Layer 4 of a small transformer language model trained on English Wikipedia (16 layers, counted from 0, width 128).
A neuron's activation on a vector x is ReLU(weights . x), where the dot is the dot product.

Input weights of the MLP neurons that the questions are about. A number n stands for n times 0.0051.
n72: 1 19 -12 24 -27 17 -7 1 3 0 -14 -57 -32 3 -27 -33 18 -8 0 13 -2 29 40 16 13 1 14 -2 -17 -45 -28 26 9 12 -4 -47 11 -44 10 -10 2 -23 -20 9 7 15 -38 13 36 7 7 18 11 31 -9 12 -22 -13 35 5 34 -12 5 10 40 33 -43 49 21 32 18 -3 -30 10 3 12 -3 -4 -6 -32 51 -12 6 -19 1 9 -20 3 22 -7 -11 2 55 5 -6 -19 33 -2 -29 -1 8 -7 -17 -4 -22 10 -14 -17 -40 -17 5 -10 -17 -31 6 -17 14 41 13 18 39 -11 -30 -5 10 -3 5 0
n75: 28 14 41 -10 9 -13 -59 -4 5 -12 35 -37 -22 -11 26 37 -30 -9 -41 0 5 39 -13 -22 10 -25 -8 -13 -4 4 55 14 -25 -9 20 -10 -10 32 41 -60 -3 -12 1 17 -55 5 -17 14 -5 15 -20 10 -5 23 8 3 31 -7 15 -3 -25 -11 12 -35 -11 -18 -9 -31 29 1 22 9 -24 15 22 25 8 -19 23 3 0 -22 14 29 -20 -1 3 13 16 3 26 -28 -3 14 27 30 24 -26 3 -9 -3 9 -23 1 -43 10 -1 12 28 17 1 -17 -7 -20 -25 -16 25 20 -29 6 10 7 7 9 -33 8 10 16
n83: -15 27 10 -36 12 13 -28 4 -11 -41 21 1 -12 -12 12 17 17 -30 -36 -17 19 30 -13 19 28 1 -11 -30 -15 -7 19 52 -12 -6 -6 -24 6 -15 -7 -6 15 -3 19 29 11 17 41 -10 -37 24 -42 28 34 9 -26 -29 11 11 0 -32 -13 24 -10 27 -25 18 -25 -8 -11 -21 59 -13 -8 10 -1 -22 13 6 21 -23 4 4 -5 47 17 -2 -8 1 -14 -34 1 -1 -18 2 -20 -32 73 5 -14 -14 16 19 -2 45 -10 22 -8 2 1 -30 17 12 -21 11 6 2 30 5 23 -22 -32 25 -8 11 -3 1 -19 -41
n101: 6 2 -18 -18 20 -20 2 -13 11 -41 24 13 -4 23 14 11 -3 -24 27 1 2 36 -1 -13 -35 -22 22 4 18 -10 -2 -19 -16 -26 -44 -20 -37 -23 -21 -38 -40 -32 8 53 -10 -1 -24 58 38 6 -8 36 24 24 -37 2 23 -22 -19 37 -45 5 -5 13 12 -5 29 1 -24 -12 -3 6 44 -16 33 -28 -37 13 32 31 1 37 -15 6 -1 -31 20 8 -1 27 18 -43 3 1 29 26 -33 26 -9 3 -17 -10 13 25 1 24 46 3 -14 -12 16 27 -14 18 34 24 -43 -19 7 25 11 -17 -18 -19 -11 12 -9 -27
n102: -9 10 63 -13 18 -24 3 33 20 -3 8 -27 -30 36 18 -29 -17 6 -33 -6 -23 -22 37 -15 32 -18 20 -21 3 -50 -31 -24 -32 15 -37 2 -6 -14 -12 -46 -12 12 -47 5 20 47 33 3 7 51 -24 -17 5 11 -21 -42 12 54 22 -8 10 25 14 -34 -32 8 2 23 1 -29 -7 -6 5 6 -16 -37 -24 -12 4 33 4 -25 -15 8 6 17 18 -21 13 8 22 0 -1 58 54 -32 7 -38 -9 -33 7 -20 -14 -24 21 -7 -12 20 1 -22 20 13 -6 -1 11 -11 15 19 8 60 39 50 18 -25 -17 -20 -8 -11
n117: -10 6 -18 -14 -23 19 -11 13 94 -27 -33 9 -2 -16 4 -28 -15 -12 -14 57 -10 -52 8 20 -7 29 -42 43 -27 10 43 -13 40 9 14 -29 -30 0 0 -50 -9 8 19 3 17 -11 18 -22 -32 5 9 26 -24 23 -39 5 7 21 -1 -7 5 8 -15 -13 18 -44 17 -38 6 -4 6 5 22 -27 35 1 8 9 5 3 24 19 23 -21 -11 -35 46 -18 -52 -26 -3 32 1 -13 -34 34 16 1 -7 -33 -1 -13 41 39 15 -17 19 6 23 1 9 -16 10 43 31 0 -10 25 -18 3 -55 48 -35 19 4 -44 34 -10
n126: 0 -30 -37 24 16 -42 7 8 -22 13 -9 0 10 0 -12 -20 3 14 9 -18 1 5 24 -2 -32 13 -11 -10 -19 -18 49 29 45 1 -5 -31 20 -37 -1 -2 -19 6 -9 -35 6 22 -10 27 -11 21 24 -3 18 -4 16 21 20 24 -18 1 -9 -26 27 -47 -6 27 7 8 -3 -25 8 -12 14 33 -20 3 -49 10 -56 -23 -31 -20 -14 31 18 -32 14 -29 -26 19 -10 -35 1 -5 -4 -24 25 35 18 -13 7 -10 36 17 13 -5 34 25 -22 43 21 50 5 10 -12 20 4 -26 23 -17 -17 19 -16 6 5 29 -72 28
n193: 20 -32 13 5 -20 -18 12 -9 24 4 20 23 -36 -23 -18 -22 34 45 -9 23 44 -12 8 20 -19 20 -9 2 1 -14 -1 -47 -29 2 5 -22 -7 28 -1 -13 -10 15 19 11 -2 11 -6 3 -27 -4 -11 20 -7 2 43 36 -20 -18 11 -13 7 19 -29 -11 4 33 -25 -8 -5 18 11 -2 -30 -37 14 -1 10 4 10 24 -27 4 3 -2 22 9 8 -2 -9 -14 -36 -1 -32 13 18 -23 -26 26 9 6 10 -15 -21 -27 -36 0 6 2 6 -14 10 12 23 50 24 -29 17 -17 -10 -9 12 -8 -39 12 -3 9 -14 -12
n241: 0 -6 17 33 -25 6 -32 11 -19 -16 -18 -20 -1 -18 -62 -6 1 -1 1 -17 -1 10 30 -15 1 -35 33 -1 -4 -5 -9 70 -7 9 13 32 21 46 -23 5 -57 11 -20 -27 -6 -5 -5 -7 -14 20 -35 -16 29 19 47 -2 58 4 14 3 -54 13 -14 -1 7 -10 17 6 18 -4 22 -4 7 -16 -23 6 -44 -11 -6 -10 4 -23 2 -28 18 -8 40 -1 2 60 -18 -14 17 -40 2 -32 15 -29 24 -11 11 -20 65 12 -7 -25 -18 17 37 27 1 -5 -31 -17 35 27 41 -38 -2 40 52 4 -20 -28 -37 33 -5 -21
n250: -16 17 5 0 43 24 24 1 -4 -24 17 -7 25 -6 -15 -7 26 -8 49 -24 23 -22 -52 37 -16 18 -11 -4 -34 10 -30 6 17 -6 14 -7 -18 -26 -11 1 -12 17 10 -3 3 -37 -28 -2 30 -33 -18 13 -23 -33 7 4 0 0 9 44 2 9 -17 6 -1 18 -37 5 -5 8 11 43 -25 -4 24 -11 -25 25 -11 -16 -24 8 -4 5 -14 -21 -6 9 5 -30 -26 -10 -5 17 -9 15 47 -3 -25 8 20 24 -17 13 4 -1 -18 12 8 -13 16 -10 4 -1 11 -18 -21 26 14 9 23 -10 1 4 -8 -4 61 18
n317: -32 15 -26 -18 -18 0 -8 10 20 -26 8 49 -21 23 56 32 1 -36 -18 38 4 -1 25 17 -70 -72 -34 -1 -1 -13 -6 -38 -20 -29 -3 0 17 -22 0 7 -46 17 -5 33 -18 39 5 29 4 52 13 71 27 54 8 -15 7 -63 50 12 3 6 -2 52 -19 21 1 5 -19 3 -10 -11 24 -7 0 -44 -12 8 -25 -10 -9 42 -49 34 13 -29 3 27 13 -23 4 -39 -1 -11 0 27 -6 -31 3 -19 -71 19 52 -28 -23 -9 -2 -18 22 20 -19 -24 -35 29 10 -7 -12 -17 -5 41 -3 3 26 20 34 11 -25 31
n333: -12 4 5 -22 -1 -19 -22 10 14 0 2 -28 -33 -18 17 29 22 -25 -6 8 27 36 11 -16 -5 -12 -10 -21 0 8 -16 6 7 14 4 16 -14 22 -7 26 7 15 23 -67 24 0 19 -8 -11 -16 12 23 32 -2 -60 -8 21 -27 -17 15 -26 45 -45 -7 12 5 16 6 11 -6 45 -25 17 -13 30 -16 14 12 -17 -16 13 4 -28 22 -41 -14 16 -12 15 -52 -4 -8 -5 22 -18 3 36 -17 -43 -30 7 -10 11 8 -6 3 -41 -15 7 -1 6 -2 20 58 -27 36 -19 16 1 5 25 19 1 -9 -6 -26 12 37
n334: 23 58 5 12 -47 22 -26 -11 -9 -12 -16 -3 22 4 -7 31 -20 46 -7 7 5 -29 3 -10 -15 16 -9 4 13 -34 4 18 11 23 -11 3 28 -10 55 -5 -6 -13 1 -6 30 -11 -9 16 5 -8 -9 -16 -38 -50 -3 -5 7 24 -21 17 -18 27 -18 -28 -1 -22 16 -18 13 0 23 8 7 16 3 -4 -2 -22 -6 56 -15 3 -6 -9 -3 -7 -3 11 26 8 5 -14 -1 -22 7 -27 14 6 -30 10 -13 -27 -4 8 60 -8 -2 -5 13 -23 -35 47 33 -31 6 -42 -9 65 1 -18 20 50 -25 -12 -32 -23 5 -20
n337: -18 25 37 18 -52 -29 -4 -1 -5 -1 -25 -20 -28 43 7 23 12 -41 34 13 2 -9 -8 -29 -18 12 4 -30 -36 22 21 -52 -25 -17 7 -6 -1 -6 22 -22 18 -2 14 17 -4 18 2 2 -23 11 -13 29 53 -18 11 -27 -7 24 2 3 -4 1 -49 18 -2 13 -1 -3 -11 36 -5 -17 13 -4 -1 -2 53 -4 11 3 9 17 4 -19 -16 18 13 -6 -26 -6 -23 13 -7 19 -9 36 7 -18 26 11 -38 25 -13 -5 -11 -19 -14 -31 -9 -20 -20 -2 5 15 18 3 12 37 -19 19 -5 -29 -1 11 6 18 -5 23
n343: -2 44 34 -18 21 -14 -19 -9 19 1 -9 22 -7 0 -23 0 -35 30 7 -27 4 -38 7 -14 -17 26 -56 51 -10 -28 -11 -56 0 76 -42 -39 -6 5 16 -41 -14 18 16 49 40 45 -5 -16 -19 9 -3 40 -48 -6 -3 -39 18 18 -32 5 23 -41 28 18 -24 0 -9 0 32 27 23 14 -13 39 15 32 48 24 -28 18 26 2 17 -48 44 23 -20 17 -46 -24 -44 -17 -15 -5 -22 -21 24 -11 12 2 10 3 -37 -30 -75 -2 37 26 8 -8 10 48 8 -2 30 12 16 1 -25 -31 -38 68 11 -3 4 -9 -8 11
n359: 47 4 16 -36 10 -18 24 -39 -8 -4 22 2 15 44 31 -23 -28 -2 -17 20 -15 14 24 -32 23 -2 -5 -4 -1 22 51 60 13 10 4 -15 16 49 15 41 -9 1 4 1 -14 -36 11 50 -8 -12 -2 -19 18 -70 -58 -38 -6 -27 24 -31 21 -5 -4 15 18 10 -30 5 10 -14 11 -35 30 15 -5 -41 13 -34 14 7 0 -7 17 36 -26 28 -46 13 9 -10 -11 -15 27 14 14 -5 -11 31 -41 57 -2 -46 40 -18 24 -12 -12 2 10 -8 -52 -1 48 19 -16 2 -13 -30 -10 -10 -59 8 -58 5 12 -31 -6 59
n366: 27 -17 -18 -38 -33 -35 -9 -29 6 -7 24 -2 -15 -41 -2 -19 -11 -9 -35 48 -21 22 50 27 5 8 -5 1 33 28 25 2 -70 -9 16 5 -2 1 15 -39 -7 -56 -9 -9 -6 14 24 36 -7 0 -19 -21 15 70 -7 -30 15 -25 3 8 -37 29 -15 -7 10 25 8 2 33 -4 13 -10 28 1 46 1 25 -6 -22 36 -14 9 7 -30 18 1 53 17 -18 6 -11 1 28 26 -43 -17 22 4 -11 -17 -15 -26 39 8 -23 11 2 3 -3 33 13 -1 -25 -14 -46 1 -1 17 28 -6 31 -4 -22 1 1 1 -37 17
n378: 5 5 29 10 37 -10 -25 -1 -1 9 23 4 -10 -14 1 4 -23 2 -39 19 30 -12 -41 -24 7 11 40 35 -18 -15 -37 -41 -9 3 30 -38 6 -7 -11 15 18 22 5 2 18 -37 -15 -21 7 -23 18 53 -16 -24 -47 -58 12 25 -15 15 24 -6 -22 9 15 18 13 52 -24 23 38 20 -6 43 7 -17 14 18 13 13 13 40 26 -9 -17 20 -33 -16 17 -28 -41 1 13 3 -33 -34 27 19 -29 6 -32 21 -41 17 -12 0 1 -11 -19 -36 36 5 -4 1 11 52 12 15 3 -31 -37 32 12 3 47 -16 -37 4
n398: -9 39 -41 10 -42 -9 -20 14 -8 -20 9 -9 -29 3 41 -17 13 -15 6 53 14 28 41 58 -11 -40 12 24 -14 -22 49 -29 -45 -15 13 12 13 -20 -30 55 3 30 -34 76 27 -10 -30 26 -7 6 -41 -32 3 -19 23 -9 -21 -35 32 -75 -1 3 -4 48 -44 -13 -7 20 21 10 1 7 28 7 1 -16 43 -51 -11 15 62 14 -47 40 -50 3 47 27 -20 1 0 -14 -2 -19 3 28 26 -2 -42 -8 -9 -12 7 11 -44 23 12 30 9 12 39 -5 -34 20 -10 -23 59 -35 2 16 -26 -19 -39 32 -15 -32 -10 -50
n407: -16 22 6 -5 8 18 -36 -12 1 -47 4 12 -13 12 -11 -49 -3 58 -17 14 -6 9 5 56 -6 -50 -2 14 -14 -13 0 -18 -26 -16 -22 16 37 20 -24 3 -15 50 -6 4 1 -25 -12 14 -20 -24 19 13 32 18 26 -38 12 -10 1 27 17 10 -6 2 16 -5 -40 -26 -20 12 -4 24 -4 -10 36 1 8 -8 -7 -7 67 31 -11 7 19 -19 -32 -10 22 17 -63 -30 34 5 -29 -32 -31 27 -15 43 -11 -25 -39 52 -12 10 -11 -10 -1 21 -41 -32 -45 9 -4 59 11 14 1 51 46 19 -12 -6 7 27 -35 13
n422: -12 -23 -9 23 20 26 -21 -4 36 1 14 -13 -10 -38 22 -14 11 -23 -31 26 -7 -18 34 51 25 -6 34 30 -18 20 -22 -6 -1 33 -30 -1 -5 24 23 -15 18 1 -35 -14 15 -24 -39 -20 -20 -8 -9 -23 -25 -4 7 1 1 7 -13 -19 59 3 -17 6 37 13 20 -13 17 24 -26 1 4 36 43 -25 -27 48 -30 -9 -8 -20 9 8 1 -8 8 -4 15 -16 -74 -5 2 48 28 -24 45 -15 -17 -37 14 -10 18 18 -15 31 60 1 -10 6 13 8 -54 12 -20 -2 14 3 1 33 -8 5 -15 3 -14 -13 -21 -29
n434: 0 -22 -11 11 -18 18 23 -6 25 30 -17 28 -11 -40 10 -35 -4 -32 -1 -1 16 -1 20 3 23 -12 -4 21 -5 -9 1 4 -32 3 26 -5 10 38 18 -50 -2 -2 23 -1 -5 -9 -12 15 -16 -6 10 -40 -34 42 -33 26 17 37 3 18 -7 11 -1 23 3 6 7 30 15 -19 31 -38 23 -7 -8 -12 6 -2 -34 -3 6 -18 -16 21 -17 -38 25 -6 2 10 17 -14 4 15 15 -29 22 30 11 -3 -27 -10 -41 -44 32 47 44 16 -5 3 28 -11 0 -22 -43 -9 15 -26 7 -1 25 27 -4 -20 -30 7 -16 -7
n511: -1 7 -27 -6 -15 11 -37 -4 -29 1 -14 -17 16 -39 -12 -13 59 -43 -9 10 19 -36 30 11 15 12 -6 23 -11 26 9 -1 -41 25 -19 15 23 6 -1 9 -17 11 -25 -40 -32 30 12 -32 -29 19 -15 31 21 -20 -23 15 31 -10 1 -35 8 51 23 15 16 -2 -15 5 36 -23 -23 23 -18 7 25 -46 3 12 -7 -26 5 14 28 20 17 -13 1 -11 -2 -5 -38 2 -18 -9 -15 -18 49 -11 -22 -16 34 7 -31 23 46 -1 36 18 9 13 -1 32 -33 35 -8 -9 -36 28 -4 3 59 -35 3 -15 -1 8 -18 -8

Each question shows a token from some text and the vector x that enters the MLP there. A number n stands for n times 0.037.

" and": 20 2 34 3 14 6 17 60 -22 30 -5 -11 47 -68 -42 -41 -3 14 -1 35 -51 9 -7 17 2 -24 18 3 3 48 16 -6 16 5 -4 16 1 -20 29 21 -7 -24 -53 -9 3 26 7 -19 26 -49 -4 -16 -11 29 -3 11 3 -39 -12 -6 -46 -23 12 39 -6 10 9 -37 -16 12 34 17 -20 -5 -10 -5 2 -8 45 -22 15 17 5 21 -33 -4 20 -17 0 9 -39 -55 15 10 -9 -7 -47 -8 49 -54 36 74 -27 -29 30 20 4 -11 -12 -21 -19 -10 21 -18 6 -5 24 29 24 6 -13 14 2 -14 19 -42 18 8
The neuron with the highest activation: n250

" of": 34 3 35 1 9 22 9 54 -35 17 4 -4 57 -64 -38 -46 9 1 -12 30 -34 8 8 14 -1 -20 9 -4 4 38 17 -20 33 4 -5 31 3 -34 30 22 1 -19 -40 4 6 15 34 -35 29 -64 -4 -26 9 26 -24 10 -8 -22 -2 -9 -35 -32 10 32 15 13 22 -49 -20 11 19 13 -15 -9 -19 -4 29 -15 46 -4 17 11 20 29 -30 5 10 -15 -5 -7 -41 -76 14 13 1 3 -49 -7 47 -56 18 62 -33 -31 18 14 1 -18 -10 -11 -6 -18 2 5 15 -15 0 15 23 18 -10 20 -9 0 -22 -13 17 22
The neuron with the highest activation: n250

"6": 33 -29 49 10 -6 15 6 51 -19 17 -11 14 38 -58 -21 -39 -1 23 8 8 -69 29 12 29 4 -40 35 -30 7 45 25 -23 31 21 -8 28 0 -24 16 16 4 -17 -40 -2 21 1 39 -35 35 -47 -10 -10 -2 49 -8 29 -10 -29 3 -22 -32 -32 16 33 -7 6 14 -36 -7 -16 18 11 1 0 -1 3 22 -11 51 -6 12 8 12 26 -36 10 12 -23 4 -13 -36 -59 -3 14 -14 -9 -57 -4 33 -51 18 76 -22 -34 23 27 17 -35 -4 -16 -7 1 -2 -9 4 -36 -12 -2 17 -3 -23 0 2 -6 9 -7 17 31
The neuron with the highest activation: n422

"ello": 25 5 46 17 -7 23 0 51 -26 22 24 8 52 -45 -32 -15 -12 49 -1 39 -49 18 5 20 4 -16 11 -13 8 46 11 -14 26 3 -9 6 9 -38 24 19 9 -30 -41 -15 18 8 45 -32 21 -44 -2 -15 0 43 -12 -2 -17 -16 -40 -26 -36 -27 39 29 0 11 5 -34 -20 24 33 5 -10 -12 -23 2 23 0 43 -30 0 5 6 33 -34 -8 22 -31 -7 7 -26 -53 -5 33 -20 4 -56 -14 45 -49 16 66 -31 -25 -6 26 -8 -42 -13 -16 6 8 -2 2 6 -25 4 1 25 1 3 -3 24 -10 36 -43 -11 31
The most active neuron and its activation: n366, at about 0.25

" advise": 39 9 34 -6 -12 3 13 56 -19 35 17 0 53 -40 -33 -10 -4 35 -1 29 -41 12 29 25 13 -9 12 7 30 36 12 -27 35 11 -2 9 -9 -20 26 17 -21 -30 -42 0 26 14 25 -29 21 -55 -8 -9 1 23 -18 7 -24 -4 -30 -17 -46 -26 9 15 -5 -5 15 -26 -25 -5 15 5 -39 8 -23 8 11 12 71 -35 13 21 22 25 -25 8 18 -17 -12 -27 -30 -69 -20 -7 -7 -17 -60 -7 39 -54 50 85 -13 -35 23 11 -3 -9 -5 -15 -18 -7 -2 -4 28 -12 1 22 -4 14 -9 13 -2 8 15 -21 -7 5
The neuron with the highest activation: n343

"0": 34 -3 42 8 -7 15 -9 32 -15 30 -14 22 38 -50 -19 -34 -17 21 -5 26 -59 29 7 2 0 -25 21 -22 15 43 33 -17 37 21 -12 18 -8 -35 30 17 5 -17 -42 13 21 15 50 -24 36 -58 -9 -1 10 46 9 36 -5 -16 -16 -25 -44 -28 24 35 -13 2 -5 -38 -11 -5 14 8 -22 2 -4 0 36 -25 54 -6 16 10 19 21 -30 4 20 -15 16 -15 -37 -70 2 23 1 -17 -69 -2 32 -45 10 74 -28 -28 16 30 13 -26 -22 -19 -9 -11 2 -5 13 -38 2 15 12 -16 -3 -1 0 -5 17 -19 13 22
The most active neuron and its activation: n75, at about 0.67

"o": 35 -2 37 15 -9 16 1 56 -17 36 -6 -4 59 -54 -30 -43 1 29 -2 41 -57 25 7 36 -12 -5 18 -5 -1 38 -3 0 13 1 1 1 11 -30 40 17 1 -23 -36 -11 14 9 58 -34 25 -42 -3 -26 -6 41 -11 5 -24 -18 -31 -25 -43 -14 27 44 -14 0 -4 -27 1 24 18 7 -14 4 -37 -3 28 1 31 6 4 3 23 25 -37 -1 19 -24 -23 -5 -21 -63 -5 12 -1 0 -72 -5 48 -43 20 82 -22 -39 12 13 16 -36 -11 -4 -14 -2 -5 4 5 -23 -19 17 15 -4 -5 4 10 7 24 -24 6 23
The neuron with the highest activation: n366

" personal": 51 14 34 16 18 9 36 43 -26 19 6 -6 68 -42 -34 -25 -10 36 4 26 -39 15 30 35 12 -23 8 -6 11 31 18 2 21 9 23 4 -9 -31 17 20 -6 -23 -27 6 7 -3 28 -40 38 -40 -6 -10 2 30 -22 13 -4 -23 -23 -22 -52 -32 27 21 -12 4 -1 -26 -18 2 22 13 -6 -13 -3 -5 15 -7 56 -34 -7 10 17 32 -31 -6 11 -7 -4 3 -49 -60 -17 -3 -4 -11 -79 9 36 -64 37 65 -8 -45 14 10 3 -11 -9 -28 1 -1 -7 -7 34 -23 -2 1 20 15 -9 15 -19 -19 12 1 21 5
The neuron with the highest activation: n250

"==": 43 -19 33 -1 -16 1 17 61 -46 38 3 9 57 -55 -30 -59 3 14 9 16 -41 25 15 5 -3 -17 -3 -4 16 50 34 0 12 16 -26 10 16 -29 44 19 3 -32 -40 10 -4 20 13 -26 39 -45 21 -18 -2 11 -29 24 -19 -17 -8 -11 -43 -35 18 27 -11 0 6 -47 1 -4 45 13 -13 -18 -1 -7 9 -18 36 -18 10 18 4 31 -12 -10 21 -17 6 7 -32 -55 -14 13 -2 -7 -50 -13 47 -43 15 62 -26 -31 24 25 13 -19 -21 -24 -4 -12 3 -16 7 -12 22 4 23 -3 -7 35 0 -4 15 -19 6 15
Which three neurons fire most, strongest first? n434, n126, n366

" appearance": 42 5 35 -2 -9 36 10 50 -41 8 -3 10 52 -49 -32 -27 1 22 1 19 -46 31 2 27 9 -17 -13 -16 4 38 33 -11 34 20 3 28 1 -33 25 19 -22 -18 -29 -3 16 7 7 -43 27 -67 1 -29 1 31 -20 19 -4 -25 -35 -29 -54 -42 22 29 9 -3 20 -26 -15 13 14 27 -5 -7 -28 2 13 -3 63 -22 0 7 3 30 -21 -1 14 7 23 -26 -32 -68 -19 9 -4 -16 -59 2 29 -50 34 63 -12 -40 -15 18 5 -9 -13 4 3 -2 19 12 19 -13 12 2 38 9 -12 12 20 -16 19 -34 4 14
The neuron with the highest activation: n250

" ": 32 -1 41 0 -1 16 15 41 -22 20 -4 11 52 -55 -37 -37 1 5 1 20 -61 33 30 10 -2 -27 4 -18 29 30 20 -13 6 13 8 27 12 -38 42 34 4 -13 -36 9 1 5 41 -30 21 -49 -2 14 -22 39 -5 30 -12 -25 -18 -23 -47 -18 27 41 4 -4 6 -29 -13 -1 22 16 -24 10 -7 9 11 -19 41 0 20 1 13 31 -31 -3 27 -13 7 -18 -49 -57 4 33 2 -19 -56 2 37 -51 15 81 -36 -37 25 25 15 -52 -13 -18 -3 -20 13 -2 20 -32 -12 4 17 -10 -21 15 -9 -4 13 -12 4 13
The neuron with the highest activation: n434

".": 21 -5 41 -5 -3 2 0 46 -33 17 21 22 37 -48 -14 -35 -7 31 5 23 -57 3 7 21 -19 -19 7 -9 17 46 34 -20 21 13 -5 21 -8 -38 33 8 1 -28 -45 21 3 17 38 -42 30 -43 -7 -4 0 40 -27 19 -21 -34 -11 -4 -20 -16 30 48 -1 -9 23 -39 -11 -3 24 2 -4 -13 -18 6 21 -9 52 -15 10 11 5 28 -35 -12 28 -27 1 26 -36 -48 3 0 -8 -5 -65 -1 42 -55 17 86 -11 -25 31 9 15 -51 5 -22 -21 -3 7 4 6 -15 1 17 13 -15 -19 12 -4 -4 20 -35 5 18
The most active neuron and its activation: n117, at about 0.72

" end": 40 -7 35 -5 -7 15 20 36 -72 26 3 21 63 -51 -35 -48 -9 31 -3 26 -44 34 11 16 -16 -17 -6 -10 18 41 23 -18 11 4 -4 27 7 -26 24 17 14 -25 -29 18 35 9 40 -24 35 -47 2 -1 -4 29 -21 -10 -4 -19 -33 -19 -49 -34 23 14 13 -7 19 -46 -8 -11 14 17 -11 -12 2 0 17 -8 55 -22 26 6 10 10 -16 10 24 9 -5 -16 -40 -64 -2 -4 -1 -18 -65 8 45 -45 24 87 -33 -38 7 21 9 -24 -18 -6 -5 5 17 -10 5 -23 18 6 24 9 3 3 13 6 11 -26 -9 3
Which three neurons fire most, strongest first? n366, n343, n407

"!": 38 -16 45 4 -3 13 5 48 -35 15 13 4 34 -48 -18 -18 -5 30 -12 21 -48 15 19 14 5 -16 -3 -8 25 46 19 -3 30 8 -6 31 -1 -44 27 25 -15 -18 -47 25 19 11 47 -40 15 -34 -9 -11 13 37 1 7 -15 -29 -21 -21 -33 -27 14 43 2 -10 10 -32 -24 16 8 23 10 -15 -36 -14 34 -18 50 -16 -5 1 -16 31 -26 -13 24 -4 17 9 -35 -61 -6 -6 -12 10 -73 -1 47 -53 21 68 -17 -24 12 1 7 -40 -2 -14 -19 -5 -9 17 2 -12 15 15 10 -8 -9 25 8 0 39 -40 -4 11
The neuron with the highest activation: n317

" every": 48 -2 49 -3 2 4 20 29 -36 23 13 16 52 -48 -28 -25 -19 25 -2 26 -49 8 3 0 18 -16 22 8 28 47 38 0 14 12 0 -3 14 -31 36 38 -10 -30 -35 13 23 11 34 -35 42 -45 -12 -9 1 24 -7 9 1 -20 -5 -15 -36 -41 19 25 1 2 -1 -45 9 9 23 44 5 -14 -18 -12 -1 -19 31 -30 6 -6 21 37 -16 -3 8 -11 7 -22 -55 -63 16 24 4 -16 -79 15 34 -56 18 46 -22 -30 26 25 4 -33 -1 -8 -15 -5 -1 -5 1 -33 7 -5 16 1 -5 -8 -7 -12 15 -21 7 2
The neuron with the highest activation: n359

" area": 45 2 36 -12 -11 7 23 35 -15 21 1 7 33 -43 -18 -31 4 24 -9 1 -42 24 3 18 11 -10 5 -20 27 53 11 -14 26 0 -13 43 14 -35 13 23 -18 -18 -37 6 15 15 20 -45 21 -59 14 -3 -6 31 -20 24 -18 -27 -21 -17 -49 -33 22 11 -3 8 12 -30 -14 14 41 8 0 3 -10 -11 30 0 49 -16 14 10 12 34 -25 4 25 -32 -11 -38 -45 -66 16 17 7 -1 -61 -8 53 -49 33 59 -14 -42 12 4 2 -41 -11 -3 5 11 17 -1 11 -33 0 15 11 10 -28 0 9 -31 21 -23 23 25
The neuron with the highest activation: n333

" operated": 34 7 43 4 -7 -4 13 37 -24 35 10 7 51 -58 -40 -14 -4 8 -5 16 -27 30 24 26 16 -40 -7 -6 9 51 22 -2 34 14 -3 7 -4 -27 12 31 -23 -23 -32 0 28 12 11 -41 21 -47 2 4 -2 37 -29 25 5 -28 -7 -5 -58 -25 20 13 -7 -4 20 -30 -20 6 43 -1 -22 -2 -15 -11 15 -14 49 -39 24 16 9 47 -13 16 10 -18 -9 -37 -39 -68 -21 23 9 -15 -47 -5 46 -58 25 62 -19 -15 12 18 5 -36 2 -17 4 7 -10 -13 19 -13 21 1 32 -11 -30 0 15 -15 5 -20 12 17
The two highest activations, in order: n83, n333

" to": 20 22 42 -10 -10 1 20 52 -10 31 1 -6 55 -60 -8 -24 5 12 0 32 -60 7 13 13 4 -26 27 13 19 36 12 -4 22 -3 -9 18 10 -29 49 35 -22 -16 -43 -9 15 13 21 -38 23 -50 -5 -23 -7 38 -10 0 0 -21 -20 -20 -36 -20 29 35 0 1 10 -43 -7 15 39 4 -6 5 -12 -8 17 -19 47 -22 7 9 14 26 -38 12 31 -4 -16 -6 -29 -66 -5 5 -9 -21 -65 2 45 -69 19 53 -16 -31 29 5 10 -21 -3 -9 -1 -23 4 -4 7 -15 -5 24 13 3 -32 11 23 -15 -4 -25 18 20
The neuron with the highest activation: n117

"age": 21 8 43 4 -6 37 0 36 -52 5 7 0 48 -25 -37 -37 -14 37 6 24 -36 20 -2 20 8 -30 14 -29 25 35 20 -29 28 -9 5 35 -6 -30 22 18 17 -29 -35 15 0 11 33 -31 16 -56 -2 -27 10 55 -11 21 -14 -12 -47 7 -45 -24 16 14 -11 5 29 -30 -7 21 0 13 2 -2 -5 -23 61 -1 59 -8 22 0 11 25 -18 10 12 -33 -10 -5 -37 -70 2 -10 12 -8 -77 -12 49 -43 26 74 -24 -28 11 11 -14 -33 -8 -17 -10 -2 21 2 19 -26 -6 1 19 3 -14 5 12 -1 19 -9 5 19
The neuron with the highest activation: n337

"cy": 27 -14 35 8 -10 9 13 50 -29 13 -3 -16 31 -50 -25 -38 -7 54 11 26 -48 30 13 19 8 -17 20 4 33 41 1 -13 17 9 -1 20 4 -36 13 21 -6 -20 -29 -5 9 31 58 -53 23 -45 -1 -25 4 39 -7 11 -7 -16 -29 -9 -31 -25 19 25 -9 2 20 -18 -3 -1 34 7 -13 2 -34 -6 31 8 43 -18 5 0 7 30 -45 8 23 -28 -15 -2 -21 -64 9 30 -12 -16 -71 -10 28 -58 19 82 -2 -33 9 12 -2 -29 -15 -5 3 2 6 16 3 -26 -24 14 5 16 -25 23 12 -12 40 -41 4 17
The neuron with the highest activation: n102

"s": 36 2 40 2 -9 28 4 48 -41 7 -15 12 50 -55 -33 -47 -3 15 -4 17 -46 35 13 26 2 -19 4 -12 12 48 14 -2 17 20 0 14 7 -48 22 30 -1 6 -43 -7 -11 18 36 -38 28 -53 -1 -21 3 37 -10 16 1 -24 -19 -9 -40 -11 28 18 -4 -6 12 -37 -13 15 29 22 -25 5 -14 -15 32 5 33 1 23 13 11 30 -37 -2 -4 -17 -10 -12 -27 -70 1 11 -11 -26 -66 0 42 -39 27 80 -20 -35 14 10 22 -40 -3 -12 -13 -2 2 29 4 -11 1 18 19 8 -4 13 1 -20 11 -32 8 30
The neuron with the highest activation: n511

"fa": 39 -6 42 10 -5 2 3 45 -19 28 -9 4 74 -52 -37 -34 -3 39 -3 35 -43 33 10 20 -13 -12 36 -19 13 40 26 -6 32 -6 -20 -1 12 -48 24 12 -18 -29 -32 11 13 4 30 -23 27 -51 -3 -25 -8 35 -12 12 -22 -15 -20 2 -45 -21 24 38 -25 6 2 -24 9 1 42 21 -7 -14 -9 -17 27 14 25 -6 16 1 -4 41 -32 -12 13 -19 -11 -5 -29 -68 -22 9 -4 -4 -62 -5 50 -46 28 65 -4 -34 28 16 4 -38 -30 -16 13 6 -9 7 22 -17 -10 11 38 7 3 -12 11 -8 -4 -25 -2 19
The neuron with the highest activation: n101